Layer 5 of a small transformer language model trained on English Wikipedia (8 layers, counted from 0, width 96).
A neuron's activation on a vector x is GELU(weights . x), where the dot is the dot product.
The model reads these tokens: "eth" "or" "us" " gr" "ise" "us" "\n" "-" " St" "eth" "or" "us" " g" "ross" "ep" "un" "ct" "at" "us" " G"

The vector x that enters this layer's MLP at each token. A number n stands for n times 0.045.
0 "eth": -17 -5 69 -1 -4 22 -4 20 6 22 11 15 -1 0 -9 16 5 -9 -2 -12 20 4 7 0 11 -6 25 14 -5 0 -1 -2 -5 0 0 0 4 15 -15 -11 10 26 17 18 3 24 -9 -12 6 9 -11 4 8 -13 3 6 9 18 4 -61 -5 4 5 -30 1 -12 0 -9 9 3 14 3 -1 3 -7 -6 9 2 12 7 3 -2 -88 -23 18 -19 -4 25 7 13 1 6 -14 6 -9 -6
1 "or": 2 -31 70 -1 10 38 15 -14 -10 10 -22 14 6 -8 -8 -7 12 7 -4 -11 4 5 11 2 -2 -5 29 8 -16 -12 16 8 -1 0 -9 9 -9 11 0 -12 5 20 -20 1 -11 34 12 -11 1 16 -14 4 5 2 3 3 9 11 -1 -41 -2 18 5 -31 23 7 6 5 4 0 -4 2 6 21 13 -15 7 9 -10 -9 8 -4 -88 -12 9 -12 4 13 7 0 10 34 -23 16 -6 6
2 "us": -6 -26 72 14 13 44 6 -14 -13 6 -3 22 -4 6 -15 -9 4 -24 -11 -30 11 -9 29 4 1 21 21 6 -17 -7 34 9 2 -13 -7 13 3 5 4 -16 4 4 -36 7 -8 32 18 -2 5 37 -5 -5 7 -5 1 -4 2 12 2 -46 -34 3 19 -27 33 0 9 -7 -12 -3 -5 2 21 13 0 -9 14 9 -11 -6 8 -13 -81 -4 -8 11 -11 14 23 6 -9 40 -12 27 -10 3
3 " gr": -12 -35 67 0 11 34 18 -8 -8 4 -26 49 25 -16 -6 10 0 1 -11 -20 21 4 13 18 11 5 30 14 -40 -14 33 1 23 10 -10 14 -1 -9 -4 -4 2 14 -12 10 -28 22 1 -13 -14 23 7 9 -5 27 -19 -17 -8 16 7 -49 13 -11 18 -17 26 -24 2 -13 -27 6 -7 -6 19 26 12 -15 34 19 6 19 -9 -43 -76 -16 4 -25 -28 14 15 21 1 7 11 19 -8 -4
4 "ise": -5 -33 49 20 7 48 -1 14 -1 6 13 -3 -2 -7 -15 -25 -11 0 -21 1 3 8 19 -9 35 2 26 1 -12 4 21 10 -7 -10 -30 -6 3 14 -5 -16 -28 27 -24 22 -12 35 -15 0 15 10 15 -5 -1 6 -7 8 3 17 11 -79 -2 -7 -17 -31 52 -15 31 -14 -9 -7 -12 9 5 13 9 -4 12 38 -2 20 31 -17 -71 14 -11 -23 -29 27 22 13 -18 27 23 25 -24 -3
5 "us": -6 -19 69 20 7 47 -1 0 -12 -2 4 19 2 8 -13 -7 -2 -38 -31 -14 -6 16 24 -2 15 23 29 0 -19 8 31 4 7 -18 -8 1 -4 2 -10 -18 -19 7 -25 14 -15 31 9 4 20 34 7 -15 9 14 9 -7 9 13 18 -68 -15 -7 7 -22 46 3 4 -32 -15 -8 -6 -9 13 5 10 -1 29 27 -21 5 9 -17 -74 1 -4 -5 -28 20 25 14 -4 35 12 17 -24 -9
6 "\n": -15 -10 59 5 15 22 -4 -14 -19 7 -9 2 25 -5 -29 11 -16 -7 -14 -36 13 -1 -7 -1 6 0 20 6 -21 -3 27 18 36 8 -2 17 25 23 -14 -20 13 39 26 16 -5 27 4 -3 13 24 -17 -36 17 27 18 -15 -1 12 9 -46 -3 1 15 -42 2 8 -4 -19 10 -14 -3 -22 0 26 -9 -1 28 8 1 8 -10 -19 -77 -30 16 -14 -28 30 3 31 7 21 18 -4 -18 3
7 "-": -11 -6 66 -5 11 15 13 -19 -14 14 -8 4 30 -33 -12 8 7 -3 -13 -13 -13 -1 -20 -12 14 -15 15 -10 13 3 35 -22 -5 25 -14 3 3 21 14 -7 -2 36 7 -7 10 37 -13 29 7 22 -24 3 -2 20 11 -13 15 1 -1 -39 -20 17 -8 -45 -13 -25 -14 -12 9 -14 22 11 20 15 -25 -7 16 16 18 1 -9 -16 -76 -14 25 -6 -6 42 0 43 26 25 4 -27 3 8
8 " St": -1 -47 83 1 -10 20 42 4 -5 15 -24 10 3 -22 -4 19 2 0 -30 -18 -24 33 -3 8 12 -28 25 21 -20 -12 38 -19 -5 27 -2 -2 7 -2 10 0 18 40 1 -26 5 30 -19 -1 -13 40 -23 1 -13 2 -6 -10 9 -2 -10 -33 -22 9 -3 -35 21 -28 35 -7 -15 -9 8 15 -3 19 -34 -24 6 6 22 28 -9 2 -68 -9 14 -19 -2 35 2 28 20 13 40 -25 -11 32
9 "eth": 12 -15 79 9 -1 34 23 3 6 18 -11 -10 -10 -1 -5 8 2 8 -14 -14 -17 57 29 14 15 -15 41 24 -17 -15 26 -2 -14 3 4 -9 -6 7 -4 7 11 12 -38 -27 24 33 -17 -7 19 19 -14 4 -45 -30 -5 -58 25 -23 9 -61 6 23 -15 -30 32 -14 19 -10 3 -1 20 14 -5 15 -8 -30 16 9 26 2 15 -10 -59 -7 -5 -30 -44 55 23 8 -2 15 29 -18 -34 30
10 "or": 14 -40 75 -1 6 44 -11 -28 -25 17 -28 -2 -12 -9 14 4 12 27 1 -6 5 32 35 27 12 5 38 18 -15 -7 10 14 -8 -5 -7 18 -17 31 -21 -33 -6 14 -35 -19 22 35 1 -9 0 6 -18 -5 -36 -22 9 -50 14 10 -1 -53 19 27 11 -18 34 9 16 -5 -4 16 13 9 -23 -2 14 -31 9 -14 -9 -6 9 -21 -66 -14 10 -29 -20 48 6 9 18 51 12 5 -14 11
11 "us": 5 -27 77 15 12 45 -9 -24 -28 12 -3 14 -18 13 -9 3 2 -19 -6 -34 14 0 45 8 -6 27 25 8 -14 -3 32 14 -2 -14 -5 22 -5 13 -3 -21 1 9 -49 -4 12 33 3 7 7 39 -15 -11 -5 -5 5 -43 -5 15 -9 -49 -45 9 29 -21 34 -6 19 -10 -21 1 10 6 7 13 -4 -12 6 -5 -3 -13 1 -25 -70 -6 -13 6 -23 38 22 18 2 59 4 16 -7 12
12 " g": -11 -9 78 1 -4 18 3 -9 -9 23 -16 49 18 6 0 0 -9 -4 -1 -34 13 24 11 18 -10 -8 20 12 -39 -2 16 8 25 6 -17 6 3 10 6 -28 2 8 -8 0 7 37 -27 9 -10 21 -2 -19 -8 49 -18 -30 -6 23 6 -46 -16 7 19 -19 38 -27 -6 -26 -59 10 -6 -26 19 34 0 -5 28 23 12 7 0 -23 -64 -39 13 -24 -54 49 7 15 17 8 23 -1 1 27
13 "ross": -38 -24 74 6 -24 23 11 9 5 13 19 3 5 0 -10 23 2 12 14 -34 -18 -6 9 -2 4 21 27 11 -21 24 21 7 -4 2 -25 -29 -19 10 -13 8 -27 -10 -4 -6 15 37 -28 20 14 36 14 -4 -3 16 3 9 -15 -12 9 -72 -22 16 -12 -22 24 -16 21 -36 9 1 -9 -20 3 7 -9 -17 -6 47 46 -11 61 8 -61 -25 2 -50 -22 23 4 11 25 27 27 30 -28 2
14 "ep": -16 -10 94 -6 18 4 3 26 4 30 6 12 45 -11 -25 19 -11 -13 0 3 -6 -4 33 -22 -32 21 35 18 -11 1 46 21 -15 15 -5 -5 -15 -13 17 -11 -20 12 2 -47 -6 25 12 19 -1 26 -15 9 5 -5 -5 2 14 -10 40 -52 -13 4 2 -11 17 -17 -32 -25 -10 -19 -10 -27 -13 -8 20 -13 16 -2 -16 6 42 11 -64 -33 -7 5 -53 4 9 23 26 2 20 37 -21 8
15 "un": -11 -4 87 8 40 -11 -17 -12 -2 24 -2 14 30 3 -11 14 0 0 -19 -36 0 10 29 4 -15 28 34 6 -30 25 44 22 -9 -1 0 5 -17 -9 5 -42 -28 10 -9 -41 13 27 11 9 -23 26 -17 22 -3 10 -16 9 10 -5 24 -35 -6 -4 2 -8 8 22 16 -1 -20 -2 -11 -20 -1 12 27 -23 8 -5 -18 6 35 2 -67 -36 -3 -25 -26 -1 30 50 10 35 -20 22 -34 -23
16 "ct": -17 5 67 2 30 11 -9 -25 -2 9 27 29 23 15 -39 -14 3 -7 -11 -23 -16 -10 37 33 -10 2 26 12 -33 14 52 40 4 -9 16 -1 -25 9 -12 -28 -7 33 -10 -32 -7 30 12 7 -23 35 -19 -12 -6 0 -29 -11 -12 27 6 -46 1 -5 34 -9 21 -10 1 -2 -34 12 -14 -7 16 14 2 -5 7 -11 8 27 31 -19 -71 10 -19 -11 -38 0 13 28 1 21 20 13 -12 -2
17 "at": -4 20 64 -16 18 24 12 -5 -13 11 12 13 8 4 10 6 14 -34 -16 -21 -23 12 29 19 12 5 21 -15 -24 -9 38 27 19 7 -8 -1 -3 49 8 -49 12 15 -10 -29 -11 30 8 26 -22 29 -31 1 -5 -6 -4 -13 1 24 -1 -69 -9 5 -5 -14 19 -5 -8 -31 -41 27 -23 -8 -5 -10 7 12 26 7 -12 -7 32 -7 -66 1 11 -25 -46 12 40 37 -8 23 36 16 -33 13
18 "us": -13 -6 64 9 1 21 9 -18 -12 9 6 32 -3 18 -6 3 11 -45 -27 -42 1 -6 31 27 -2 27 22 -12 -13 1 40 16 11 -10 2 14 -1 23 4 -30 -1 4 -20 -20 0 30 7 19 4 48 -10 -25 17 13 1 -14 -11 11 9 -67 -26 -3 6 -23 30 2 17 -30 -32 16 -7 -18 12 5 12 10 27 -2 -9 -29 22 -20 -68 -9 2 -13 -39 21 44 35 3 40 15 11 -30 3
19 " G": -21 -2 89 1 3 33 14 -3 -1 28 -9 37 22 -7 6 10 -6 -15 -1 -39 9 12 15 34 -5 -9 16 7 -43 2 27 -13 13 4 0 8 19 5 -2 -25 16 4 -5 -7 -6 33 -6 -1 -10 23 -30 -37 -3 43 1 -12 1 8 1 -34 7 -1 -13 -24 45 -12 13 -25 -63 8 -15 -11 5 8 6 -2 42 12 10 4 -10 -19 -66 -39 9 -12 -51 41 7 4 11 12 16 13 -14 29

Each question shows the input weights of one neuron of the MLP. A number n stands for n times 0.011.

n54: 1 48 -1 -8 -13 23 -47 7 17 -14 16 -8 3 -19 -3 -20 10 -13 9 -5 -36 -14 -18 -12 17 18 11 -4 33 -1 13 4 -2 20 -14 1 -3 13 16 -3 -7 7 21 -6 -18 9 -25 18 16 -48 -3 -2 -16 21 17 -27 13 -5 -25 -5 -30 10 3 3 -2 -1 -23 -24 28 10 -19 17 -4 24 16 -14 8 -17 11 -43 -31 9 2 4 -6 18 8 -18 3 1 27 -10 -11 2 -15 -2
Which token does this neuron like most? 7 "-"

n210: -20 -4 -2 -29 -23 -28 -45 17 -7 -1 2 -7 -20 18 -12 11 -12 -35 -11 25 20 -34 3 12 -7 -30 0 11 -12 -12 -22 -3 17 3 -18 4 -8 3 -12 8 -2 50 20 17 1 -52 19 6 5 -16 21 42 19 -23 5 10 -23 8 21 -10 -32 25 -15 17 -29 29 1 -2 30 -31 -16 -41 -18 -7 -13 73 -25 -5 26 -10 -25 -16 -37 -3 -7 -1 5 25 19 13 -13 -5 33 -5 -30 23
On which token does it fire most, and how strongly? 0 "eth", at about 2.4

n217: -42 -16 13 -12 -5 8 1 17 1 -42 7 2 -14 -18 -7 -12 7 8 -1 -5 23 -7 27 -16 3 -21 14 -10 5 13 22 -27 -3 -22 16 -8 7 5 14 25 2 -25 -25 -28 21 -21 -19 -1 -26 6 4 -9 2 6 25 -7 47 -8 8 64 20 -4 4 7 -4 -31 -24 -34 -11 -28 7 -16 32 18 27 -11 1 -30 7 -20 -30 -10 7 -35 31 -25 6 -27 -7 25 -31 38 10 6 -2 -42
Which token does this neuron like most? 15 "un"

n374: 27 -6 5 -8 14 21 -4 -19 25 -20 -23 21 -6 9 18 -19 -50 5 12 43 -5 4 -17 8 9 20 16 5 7 22 26 -9 -33 -49 18 -16 23 -29 19 18 -9 45 14 -3 24 -2 4 12 -1 3 -27 3 -3 18 -26 -27 22 14 -7 11 -32 2 -2 -8 -12 12 11 13 26 18 11 15 6 -2 -28 3 18 12 -6 -11 2 9 -6 28 -5 23 -5 -4 -21 14 -19 -35 -27 -23 7 -5
Its three highest activations, in order, are on tokens 7 "-", 8 " St", 9 "eth"

n89: 14 29 11 20 5 -4 -12 -7 -19 0 6 36 0 15 -7 1 -9 -3 3 -3 12 39 -29 2 32 12 -13 -14 -3 6 -33 19 8 4 -14 7 -7 -16 -35 -3 -2 6 -15 0 9 5 0 -6 -19 2 5 4 11 12 4 6 -21 -4 0 1 -16 13 2 4 3 39 -2 -20 5 -28 0 2 19 17 4 2 11 -6 -19 5 23 6 -7 2 -11 19 42 -8 11 -15 -14 -20 0 6 -7 4
On which token does it fire most, and how strongly? 5 "us", at about 1.1

n379: -4 6 -16 -29 16 7 -16 -6 -34 2 0 11 10 5 -4 -8 11 13 9 12 -19 -8 -23 -22 26 -7 5 10 0 14 -13 -13 -2 25 -2 2 5 1 12 -10 -17 -22 5 -2 5 -2 13 0 19 -4 -27 -3 2 -2 -14 -10 -15 0 12 2 -7 -44 13 12 1 2 -19 31 -22 -8 34 47 -26 -6 -7 7 6 -16 14 12 1 -25 -17 9 15 10 22 -8 23 12 10 -9 -12 11 10 17
Which token does this neuron like most? 7 "-"

n236: -2 30 -5 -22 -19 -13 -13 1 2 21 -3 4 -10 -1 11 12 21 -21 5 -9 -11 33 6 22 -18 -3 9 -2 -11 11 -22 7 -6 -39 -10 28 23 15 -19 -23 -5 6 8 -11 15 -13 4 -22 14 -13 4 4 10 4 8 -10 -9 -13 17 34 22 0 26 2 -11 4 -22 10 -24 12 -2 18 -18 -7 -11 34 3 45 -1 17 -16 -29 16 -42 -10 -23 1 -11 5 2 -2 -3 -20 47 -1 -30
Which token does this neuron like most? 19 " G"

n247: 11 -26 -31 3 -12 -30 11 20 -10 30 -4 42 -6 -13 29 8 23 8 31 -18 3 30 -26 -28 19 12 -12 3 -16 -1 -22 -12 21 -35 5 -21 4 1 -9 24 21 18 4 -10 12 16 -53 22 0 6 17 23 27 24 -27 -31 7 -28 2 2 -20 -29 3 5 -3 -17 -24 -4 -13 -12 -18 -23 -13 -18 14 46 4 -17 -8 -15 -8 22 -17 22 -1 6 13 -36 40 -8 -27 27 -21 4 26 24
Which token does this neuron like most? 12 " g"

n368: -3 -1 -36 -7 2 27 9 13 -1 -7 -9 2 -15 30 18 12 -18 -21 18 -9 22 -11 24 6 -34 8 -15 -30 -9 -1 -15 17 13 5 -7 15 22 24 -18 14 4 -8 13 8 22 -3 14 10 -1 -46 7 5 -24 -12 -8 -12 15 6 11 1 -1 1 22 -4 5 -13 -31 7 20 -25 -15 41 -13 15 -2 -6 0 19 -18 27 6 -13 -16 -7 -11 34 8 9 -14 12 18 17 4 19 -19 12
Which token does this neuron like most? 11 "us"

n360: 14 46 17 18 5 -21 30 22 -8 20 -12 -4 -5 -24 -27 3 -4 6 -4 4 -17 -7 13 -1 -53 -24 37 -8 -30 -6 -10 -30 21 40 1 -29 12 -42 23 -1 12 -7 31 -2 -33 -47 -5 -16 -1 4 13 8 3 14 -6 -24 30 17 7 6 -20 -20 9 38 33 -24 11 -1 -17 -3 14 -10 21 -21 -10 1 -22 24 8 -12 -1 -5 21 -14 4 -14 -11 7 -21 -30 18 15 -19 -46 20 35
Which token does this neuron like most? 12 " g"

n141: -25 1 3 13 -14 -33 4 30 -10 15 -28 -27 -1 -12 -2 -31 2 -23 29 2 0 -10 17 -9 19 3 30 -12 22 -1 2 -5 10 16 -19 -13 -20 18 -11 24 -5 -28 -20 -11 10 -17 13 24 21 -13 37 7 -11 -32 28 -17 17 31 -1 4 12 -13 -11 8 -30 2 13 -5 -7 17 -16 17 49 -3 -22 -18 7 -1 0 -15 -13 -18 -10 15 -1 9 -31 -17 8 29 19 19 -18 -19 8 -12
Which token does this neuron like most? 7 "-"

n193: -16 -29 -40 28 11 -8 25 -14 2 27 3 -14 -9 20 -8 40 24 -28 37 -5 -23 21 -32 17 -25 12 25 16 -1 17 4 -2 12 -26 -16 25 30 -9 -12 -11 -5 -40 9 23 6 8 -17 17 13 4 22 10 16 -50 -11 -31 4 -13 -8 -11 15 -5 -2 -13 4 -15 -8 30 18 -28 -11 -4 34 -5 -15 -31 -1 14 8 2 2 1 19 10 -2 -32 -30 -25 -49 3 24 1 5 13 40 -16
Which token does this neuron like most? 13 "ross"

n185: -18 11 22 22 -35 25 7 2 27 -25 -21 4 12 -16 -7 18 31 -2 -10 21 13 -20 12 11 10 9 35 38 -23 15 -32 -19 -43 -19 1 4 -35 -22 -17 -9 -5 16 24 -33 -4 -25 44 35 -5 14 -3 -21 9 12 -27 10 -4 -10 -9 55 5 -14 10 10 -4 -14 4 -24 22 -16 2 12 -28 14 3 1 -6 -1 1 12 -21 -23 7 8 -6 12 4 -1 -6 -3 7 -15 33 -22 28 7
Which token does this neuron like most? 8 " St"

n231: -13 24 3 12 10 17 -13 1 -39 -6 4 2 43 -38 24 36 -3 14 -13 1 6 -39 4 -19 12 18 -23 -12 17 -9 -3 16 -7 11 15 -19 -15 1 22 -21 -16 -8 -2 -16 13 -18 0 16 1 5 2 5 10 -17 -12 -8 -19 -12 26 22 10 20 -33 26 -18 2 -49 -29 7 13 -11 -7 1 -28 32 -2 -18 -38 26 41 -2 2 11 2 -9 42 13 6 11 18 -21 16 -32 -13 6 -22
On which token does it fire most, and how strongly? 14 "ep", at about 1.6

n181: -1 22 -2 -1 -18 -16 -24 4 -12 -1 11 -11 -3 -7 6 19 -3 3 20 1 3 32 -3 28 24 -11 -1 17 12 2 12 3 21 -3 27 9 11 32 10 4 -23 -24 6 -17 -23 0 -3 -17 11 -21 21 -6 5 0 4 -10 -17 -11 -17 -5 24 -11 0 7 13 16 -25 -24 -12 18 6 -11 -12 -3 -8 11 25 26 8 -13 1 22 -5 13 -4 10 -15 -7 17 6 9 2 -13 -14 -9 -13
Which token does this neuron like most? 17 "at"

n334: 5 -28 -2 -4 -20 -20 -10 -15 -5 -23 10 3 -7 21 -6 -1 -23 2 20 -6 29 29 4 -7 3 -8 20 40 22 22 -5 8 -18 40 -12 -25 6 -41 11 -10 -4 10 0 4 -20 -5 25 9 23 -45 -35 -22 -9 -39 -34 -12 5 -9 -19 -6 5 -3 6 -22 5 23 1 14 10 11 -7 11 25 -3 -11 -9 43 -19 3 -17 -9 17 5 22 0 -25 17 14 22 -23 -21 -9 29 10 13 -2
On which two tokens does it fire most, strongest first? 9 "eth", 10 "or"

n323: 4 -22 12 4 7 9 -34 4 -20 -4 -19 -44 -15 10 -13 -10 19 -8 -22 10 -11 -10 1 -10 -22 -2 7 12 -25 -26 0 7 -16 -23 6 0 -2 -10 -21 42 -18 -19 -3 -24 16 -7 -25 14 10 -16 4 -18 -14 -23 -34 8 16 -5 -29 18 16 5 26 -1 29 9 -3 2 11 10 -11 -1 -15 -1 31 2 14 7 11 10 16 18 23 5 -3 3 5 16 -6 12 0 -19 -4 14 0 14
Which token does this neuron like most? 9 "eth"

n341: -22 -4 -10 -3 -25 -28 -16 -4 -9 -15 -4 15 1 1 5 -1 27 -2 -18 -12 24 4 8 -11 -7 10 9 -20 -1 -6 32 31 2 17 -21 17 -7 -1 -7 -22 -9 -5 18 -10 -30 1 -2 -31 30 -11 -20 6 -3 8 -6 -14 -44 13 -40 -14 14 14 17 -1 -6 1 -45 36 4 16 10 27 20 -6 8 -5 7 35 -10 -22 -8 -11 7 23 -26 20 -15 15 -29 -10 -12 -9 -26 7 -7 -4
Which token does this neuron like most? 3 " gr"

n220: 14 -14 9 -17 12 -8 11 4 8 -53 12 -29 -3 -39 -13 18 -20 -46 -16 30 4 -6 36 -13 12 3 -24 -34 10 -31 -20 -8 -15 -14 3 -5 -27 8 -20 9 -3 22 18 -7 13 -29 16 -25 -7 -11 14 0 10 -35 -8 0 8 30 -5 -8 18 23 -2 19 -15 -1 -15 6 14 -1 -1 -5 2 -31 17 11 33 -9 -29 -1 -17 -13 3 -22 8 25 7 -2 15 33 -25 27 19 -15 -12 -14
On which two tokens does it fire most, strongest first? 17 "at", 5 "us"

n106: 20 6 -2 -29 0 -13 -3 -8 16 -5 -21 6 -1 -10 15 -2 -4 50 3 -4 33 19 -2 -13 4 -24 7 -10 21 -1 -20 -6 -35 -15 4 -19 -15 -22 -7 16 1 24 -8 20 -18 -14 -11 -6 0 17 -18 -11 -12 27 1 11 13 -21 2 -15 -12 3 -5 -3 21 -9 8 -22 -13 15 3 -22 -13 -15 20 -17 -8 13 -7 -8 7 37 26 -20 -9 9 -14 20 -16 -26 3 4 -10 -2 4 17
Which token does this neuron like most? 9 "eth"

n358: 4 5 -27 -2 9 -13 11 5 44 -18 -20 -16 -5 15 -28 -1 -21 -15 -21 -21 -9 -14 -3 2 7 2 1 -2 -16 14 -6 33 33 -26 -11 -30 -30 31 -3 9 20 -13 29 10 -22 -4 33 21 -2 -21 -13 -16 9 18 13 -12 4 -2 29 6 26 34 11 12 -15 7 -1 3 10 -44 -1 -8 20 -5 5 5 -12 -16 3 12 -33 -3 -23 1 38 -24 -25 -16 -25 -23 -54 -9 -34 -14 -9 -18
On which token does it fire most, and how strongly? 6 "\n", at about 1.8

n242: -7 -19 -3 -10 -26 4 -47 20 -9 12 21 -9 12 8 8 9 10 -8 -11 9 26 17 -12 5 -22 -21 28 3 10 3 -18 -13 -8 -16 -26 0 4 8 8 -2 -11 -10 -8 27 39 -29 -22 -52 -21 14 13 31 6 -3 -8 -9 46 8 -27 -3 -1 30 13 -4 -28 5 23 -1 3 -1 30 32 -1 13 -12 -16 -7 4 4 1 17 -1 -2 -17 -22 42 -12 2 27 17 12 -10 -26 -26 -3 2
On which token does it fire most, and how strongly? 0 "eth", at about 2.1

n345: -2 -14 -10 -31 23 -16 -3 -2 -4 -12 -5 -18 -7 -15 14 9 -17 -12 -20 -12 -30 1 -3 13 -17 -29 -53 -5 7 2 -6 -9 13 -6 12 -3 25 21 -15 13 -29 27 29 7 29 -34 13 -12 -28 23 6 20 13 3 -18 3 23 -28 -19 -15 13 17 26 -18 -15 10 20 -6 22 9 -19 2 -26 9 30 15 10 -9 11 -2 -21 18 15 -27 -40 6 -20 14 -21 26 -15 -42 -7 21 -39 -31
On which two tokens does it fire most, strongest first? 6 "\n", 15 "un"

n212: -32 10 -5 -14 -1 -25 19 -2 19 -5 29 4 0 -5 -1 0 12 -1 20 -4 5 -13 -12 -8 -23 9 5 14 -16 -5 11 12 -3 -13 -10 13 -13 11 15 -6 1 -15 24 11 -6 -21 -14 -3 8 25 0 -5 -1 8 14 32 9 -25 -5 -2 22 -24 4 -18 -10 -17 31 16 -8 -10 10 15 -14 43 7 -10 5 -28 -21 -8 2 -8 7 6 -3 -9 -4 10 27 -11 37 -3 -9 2 0 6
Which token does this neuron like most? 15 "un"

n154: -3 40 3 10 30 7 -13 5 6 -3 11 -9 2 -28 -2 -12 -37 10 -29 26 15 -18 12 -5 48 24 0 -8 0 -11 -24 8 -23 -17 14 11 -39 6 0 -9 -13 10 -30 -9 -6 -11 -1 -4 -4 10 27 -3 -18 -47 23 1 -25 1 -16 16 5 32 5 -10 7 10 -28 -39 -25 -31 1 13 -3 -2 10 -15 32 -7 -35 -2 2 -6 14 14 -12 28 -12 2 18 -20 16 -3 12 -14 -13 4
Which token does this neuron like most? 5 "us"

n216: 12 8 11 2 8 -19 -27 -6 -3 0 46 14 17 10 -25 -41 -33 14 -4 -12 16 -1 29 -9 0 -28 -14 0 -12 -20 -7 9 -16 1 22 5 2 -1 -10 -1 14 -22 6 -4 -24 -1 -12 10 -14 0 2 3 -1 -14 -14 27 6 0 14 13 -4 0 -5 -3 5 -14 -2 17 -10 -7 -2 19 11 15 -14 5 -23 4 15 7 -11 -9 -2 8 -39 -13 -4 -12 8 13 4 -10 -7 20 -5 -14
Which token does this neuron like most? 16 "ct"

n265: -9 -17 -54 0 3 -14 -30 -18 -20 -10 11 3 -2 -2 -38 -1 24 -32 24 8 35 15 6 -2 9 1 -2 -14 -25 -7 -12 9 -8 36 -11 12 16 -1 1 7 -2 19 17 -14 -23 -29 24 19 -6 3 33 32 -5 -36 -15 9 21 -5 -27 -3 26 -32 -12 -4 4 -1 -6 17 3 5 -30 8 14 12 21 20 35 3 10 1 -14 -18 -29 21 15 -22 -5 -27 40 22 6 5 12 -18 37 4
On which token does it fire most, and how strongly? 3 " gr", at about 1.5

n16: -8 -11 7 23 -3 29 -15 33 -32 16 5 30 -2 7 -20 12 14 30 14 5 8 -11 11 -8 -34 -51 -14 -24 25 10 -16 13 16 -46 -46 1 -9 -15 -24 11 9 27 15 -18 34 8 -3 23 -18 -19 11 -12 -10 4 -8 -11 -21 -23 -25 -2 -13 -2 7 -16 13 18 -13 14 -11 11 6 -10 -11 9 22 -7 1 7 24 -48 -26 11 28 9 10 -10 -9 -19 2 6 2 2 17 -8 -6 12
Which token does this neuron like most? 12 " g"

n30: -22 18 29 13 -12 -6 1 34 12 -14 -22 -11 -5 -4 34 13 4 -7 33 0 -3 7 -10 4 -2 -18 6 -1 -31 30 -20 -6 8 -10 -37 11 -14 6 -16 -39 17 8 -14 -2 -7 8 26 -29 -7 -39 -1 57 -17 14 -4 -3 -27 36 5 19 4 10 -19 -10 -17 -23 9 18 -17 25 -23 -25 4 22 -21 17 -6 -7 -8 2 -56 51 -6 16 9 -3 2 3 16 20 -14 -47 -16 -5 38 0
Its three highest activations, in order, are on tokens 12 " g", 0 "eth", 19 " G"

n325: -7 11 10 14 16 -31 -11 6 27 -29 14 -5 -40 10 7 4 -13 -4 2 1 -8 -18 -2 1 1 4 5 5 11 6 10 19 12 -6 -33 -5 -14 -9 -34 -6 20 -10 10 -22 10 -2 20 -2 26 29 0 -3 -25 20 -7 -21 -5 -31 -9 -5 9 9 33 50 -11 -5 3 -38 -37 -11 -14 -2 17 18 -6 19 -1 -12 5 -4 3 15 -3 -4 -17 -2 0 7 3 9 -13 7 30 -10 -8 -2
On which two tokens does it fire most, strongest first? 16 "ct", 18 "us"

n110: 20 3 18 -16 -4 -20 -8 -12 -9 -26 33 6 -23 2 20 -3 -7 -2 8 9 -1 5 -1 6 51 14 6 2 -4 -6 16 9 21 -14 -3 -31 45 13 4 15 13 5 -30 -21 19 -27 24 9 33 4 -30 17 0 -7 -22 -10 3 3 8 4 1 -1 -7 -14 11 15 25 -16 25 6 34 11 -12 -19 -1 2 11 -19 9 18 6 -29 5 5 -10 5 8 -53 -2 15 3 -19 5 -6 -17 18
On which token does it fire most, and how strongly? 9 "eth", at about 1.9

n309: 17 44 23 -8 -15 -18 -38 25 17 -8 11 5 4 8 36 3 13 10 -5 16 -17 -30 -11 41 1 -23 5 8 -26 -9 -6 -24 9 -1 -18 22 -9 23 2 -13 8 10 19 32 -23 -14 -9 12 32 -4 22 10 29 -13 -1 -14 -18 7 24 -44 -2 -16 1 -25 -17 20 -33 -15 8 42 55 -3 8 -33 7 23 -34 -5 11 -12 7 -1 -14 9 11 3 10 -15 30 6 6 9 -27 -3 19 13
Its three highest activations, in order, are on tokens 0 "eth", 17 "at", 18 "us"

n266: -10 3 -3 10 15 -11 -19 -9 -12 -3 15 14 -6 11 15 7 5 -8 -20 -6 7 22 13 24 -15 -2 14 -20 -3 9 21 27 7 3 15 15 11 12 -25 -10 -11 -11 6 -24 -15 -14 -14 -26 5 -18 -11 8 1 6 6 19 -20 -4 6 -11 21 8 -1 20 2 10 -31 -9 -14 7 1 -9 -11 11 -10 2 15 -2 -41 19 -23 2 9 -10 8 -18 -4 -6 0 15 -13 3 -20 -1 -5 -9
On which token does it fire most, and how strongly? 15 "un", at about 3.3

n35: 31 -3 -14 -27 -16 6 -11 -16 -12 7 -3 -15 4 4 -13 -35 9 12 19 -1 19 14 -13 -5 -19 15 -4 -1 -11 5 -29 -5 2 -12 11 -10 0 9 0 -10 -4 27 26 17 13 -2 6 43 17 2 9 0 -15 -1 2 19 -8 5 13 12 14 1 8 -32 -3 -6 15 2 -1 0 4 9 -6 -19 6 -8 -18 14 -11 12 6 23 4 74 -5 36 6 20 13 30 8 3 -7 -2 -22 22
Which token does this neuron like most? 4 "ise"

n257: 5 21 -10 20 -2 1 25 7 12 -20 -3 -13 2 -22 9 -25 5 7 5 14 -6 -12 -5 9 44 4 23 22 13 49 -7 6 -29 -47 1 12 -1 -7 16 -6 40 36 21 -30 -41 -3 -16 5 3 -13 11 17 -3 10 -21 5 -21 -4 39 -1 -14 19 8 -17 -19 14 -22 -26 -14 18 -4 27 40 -10 15 -21 7 -5 -6 25 -15 9 -3 -31 -28 -15 15 -3 6 -4 -2 -2 -29 10 4 -47
Its three highest activations, in order, are on tokens 15 "un", 0 "eth", 16 "ct"

n310: -28 -4 30 6 -12 20 -21 3 36 -11 -13 -3 1 3 28 6 26 -23 -4 7 18 26 -8 1 -18 -24 -39 40 5 -20 -11 7 -12 -6 -15 -17 12 18 18 -17 4 13 -4 -1 -41 -13 10 13 27 8 14 14 -14 -16 20 40 16 8 14 -32 -1 7 17 34 -4 1 15 11 7 -18 6 14 42 6 -30 -16 1 10 -9 -11 -15 5 11 -20 -1 -25 -11 -9 -1 16 -2 -8 -23 -12 -19 -29
Which token does this neuron like most? 0 "eth"

n88: -16 0 -36 -2 15 -28 21 29 -2 -23 3 -26 7 19 -33 -13 29 -10 27 20 2 34 27 43 -15 -14 11 -48 -18 1 20 8 24 8 -11 27 1 -39 -18 -1 32 -7 -19 8 8 -11 -11 -14 -18 -12 20 -8 -4 -34 -15 -24 44 -24 -10 -24 14 3 -4 23 -15 -32 -14 -20 2 -9 -12 14 29 23 -3 -4 -8 12 15 47 -14 -34 9 -40 37 -5 -41 -10 22 -12 -6 -38 -10 13 96 -4
Its three highest activations, in order, are on tokens 3 " gr", 12 " g", 9 "eth"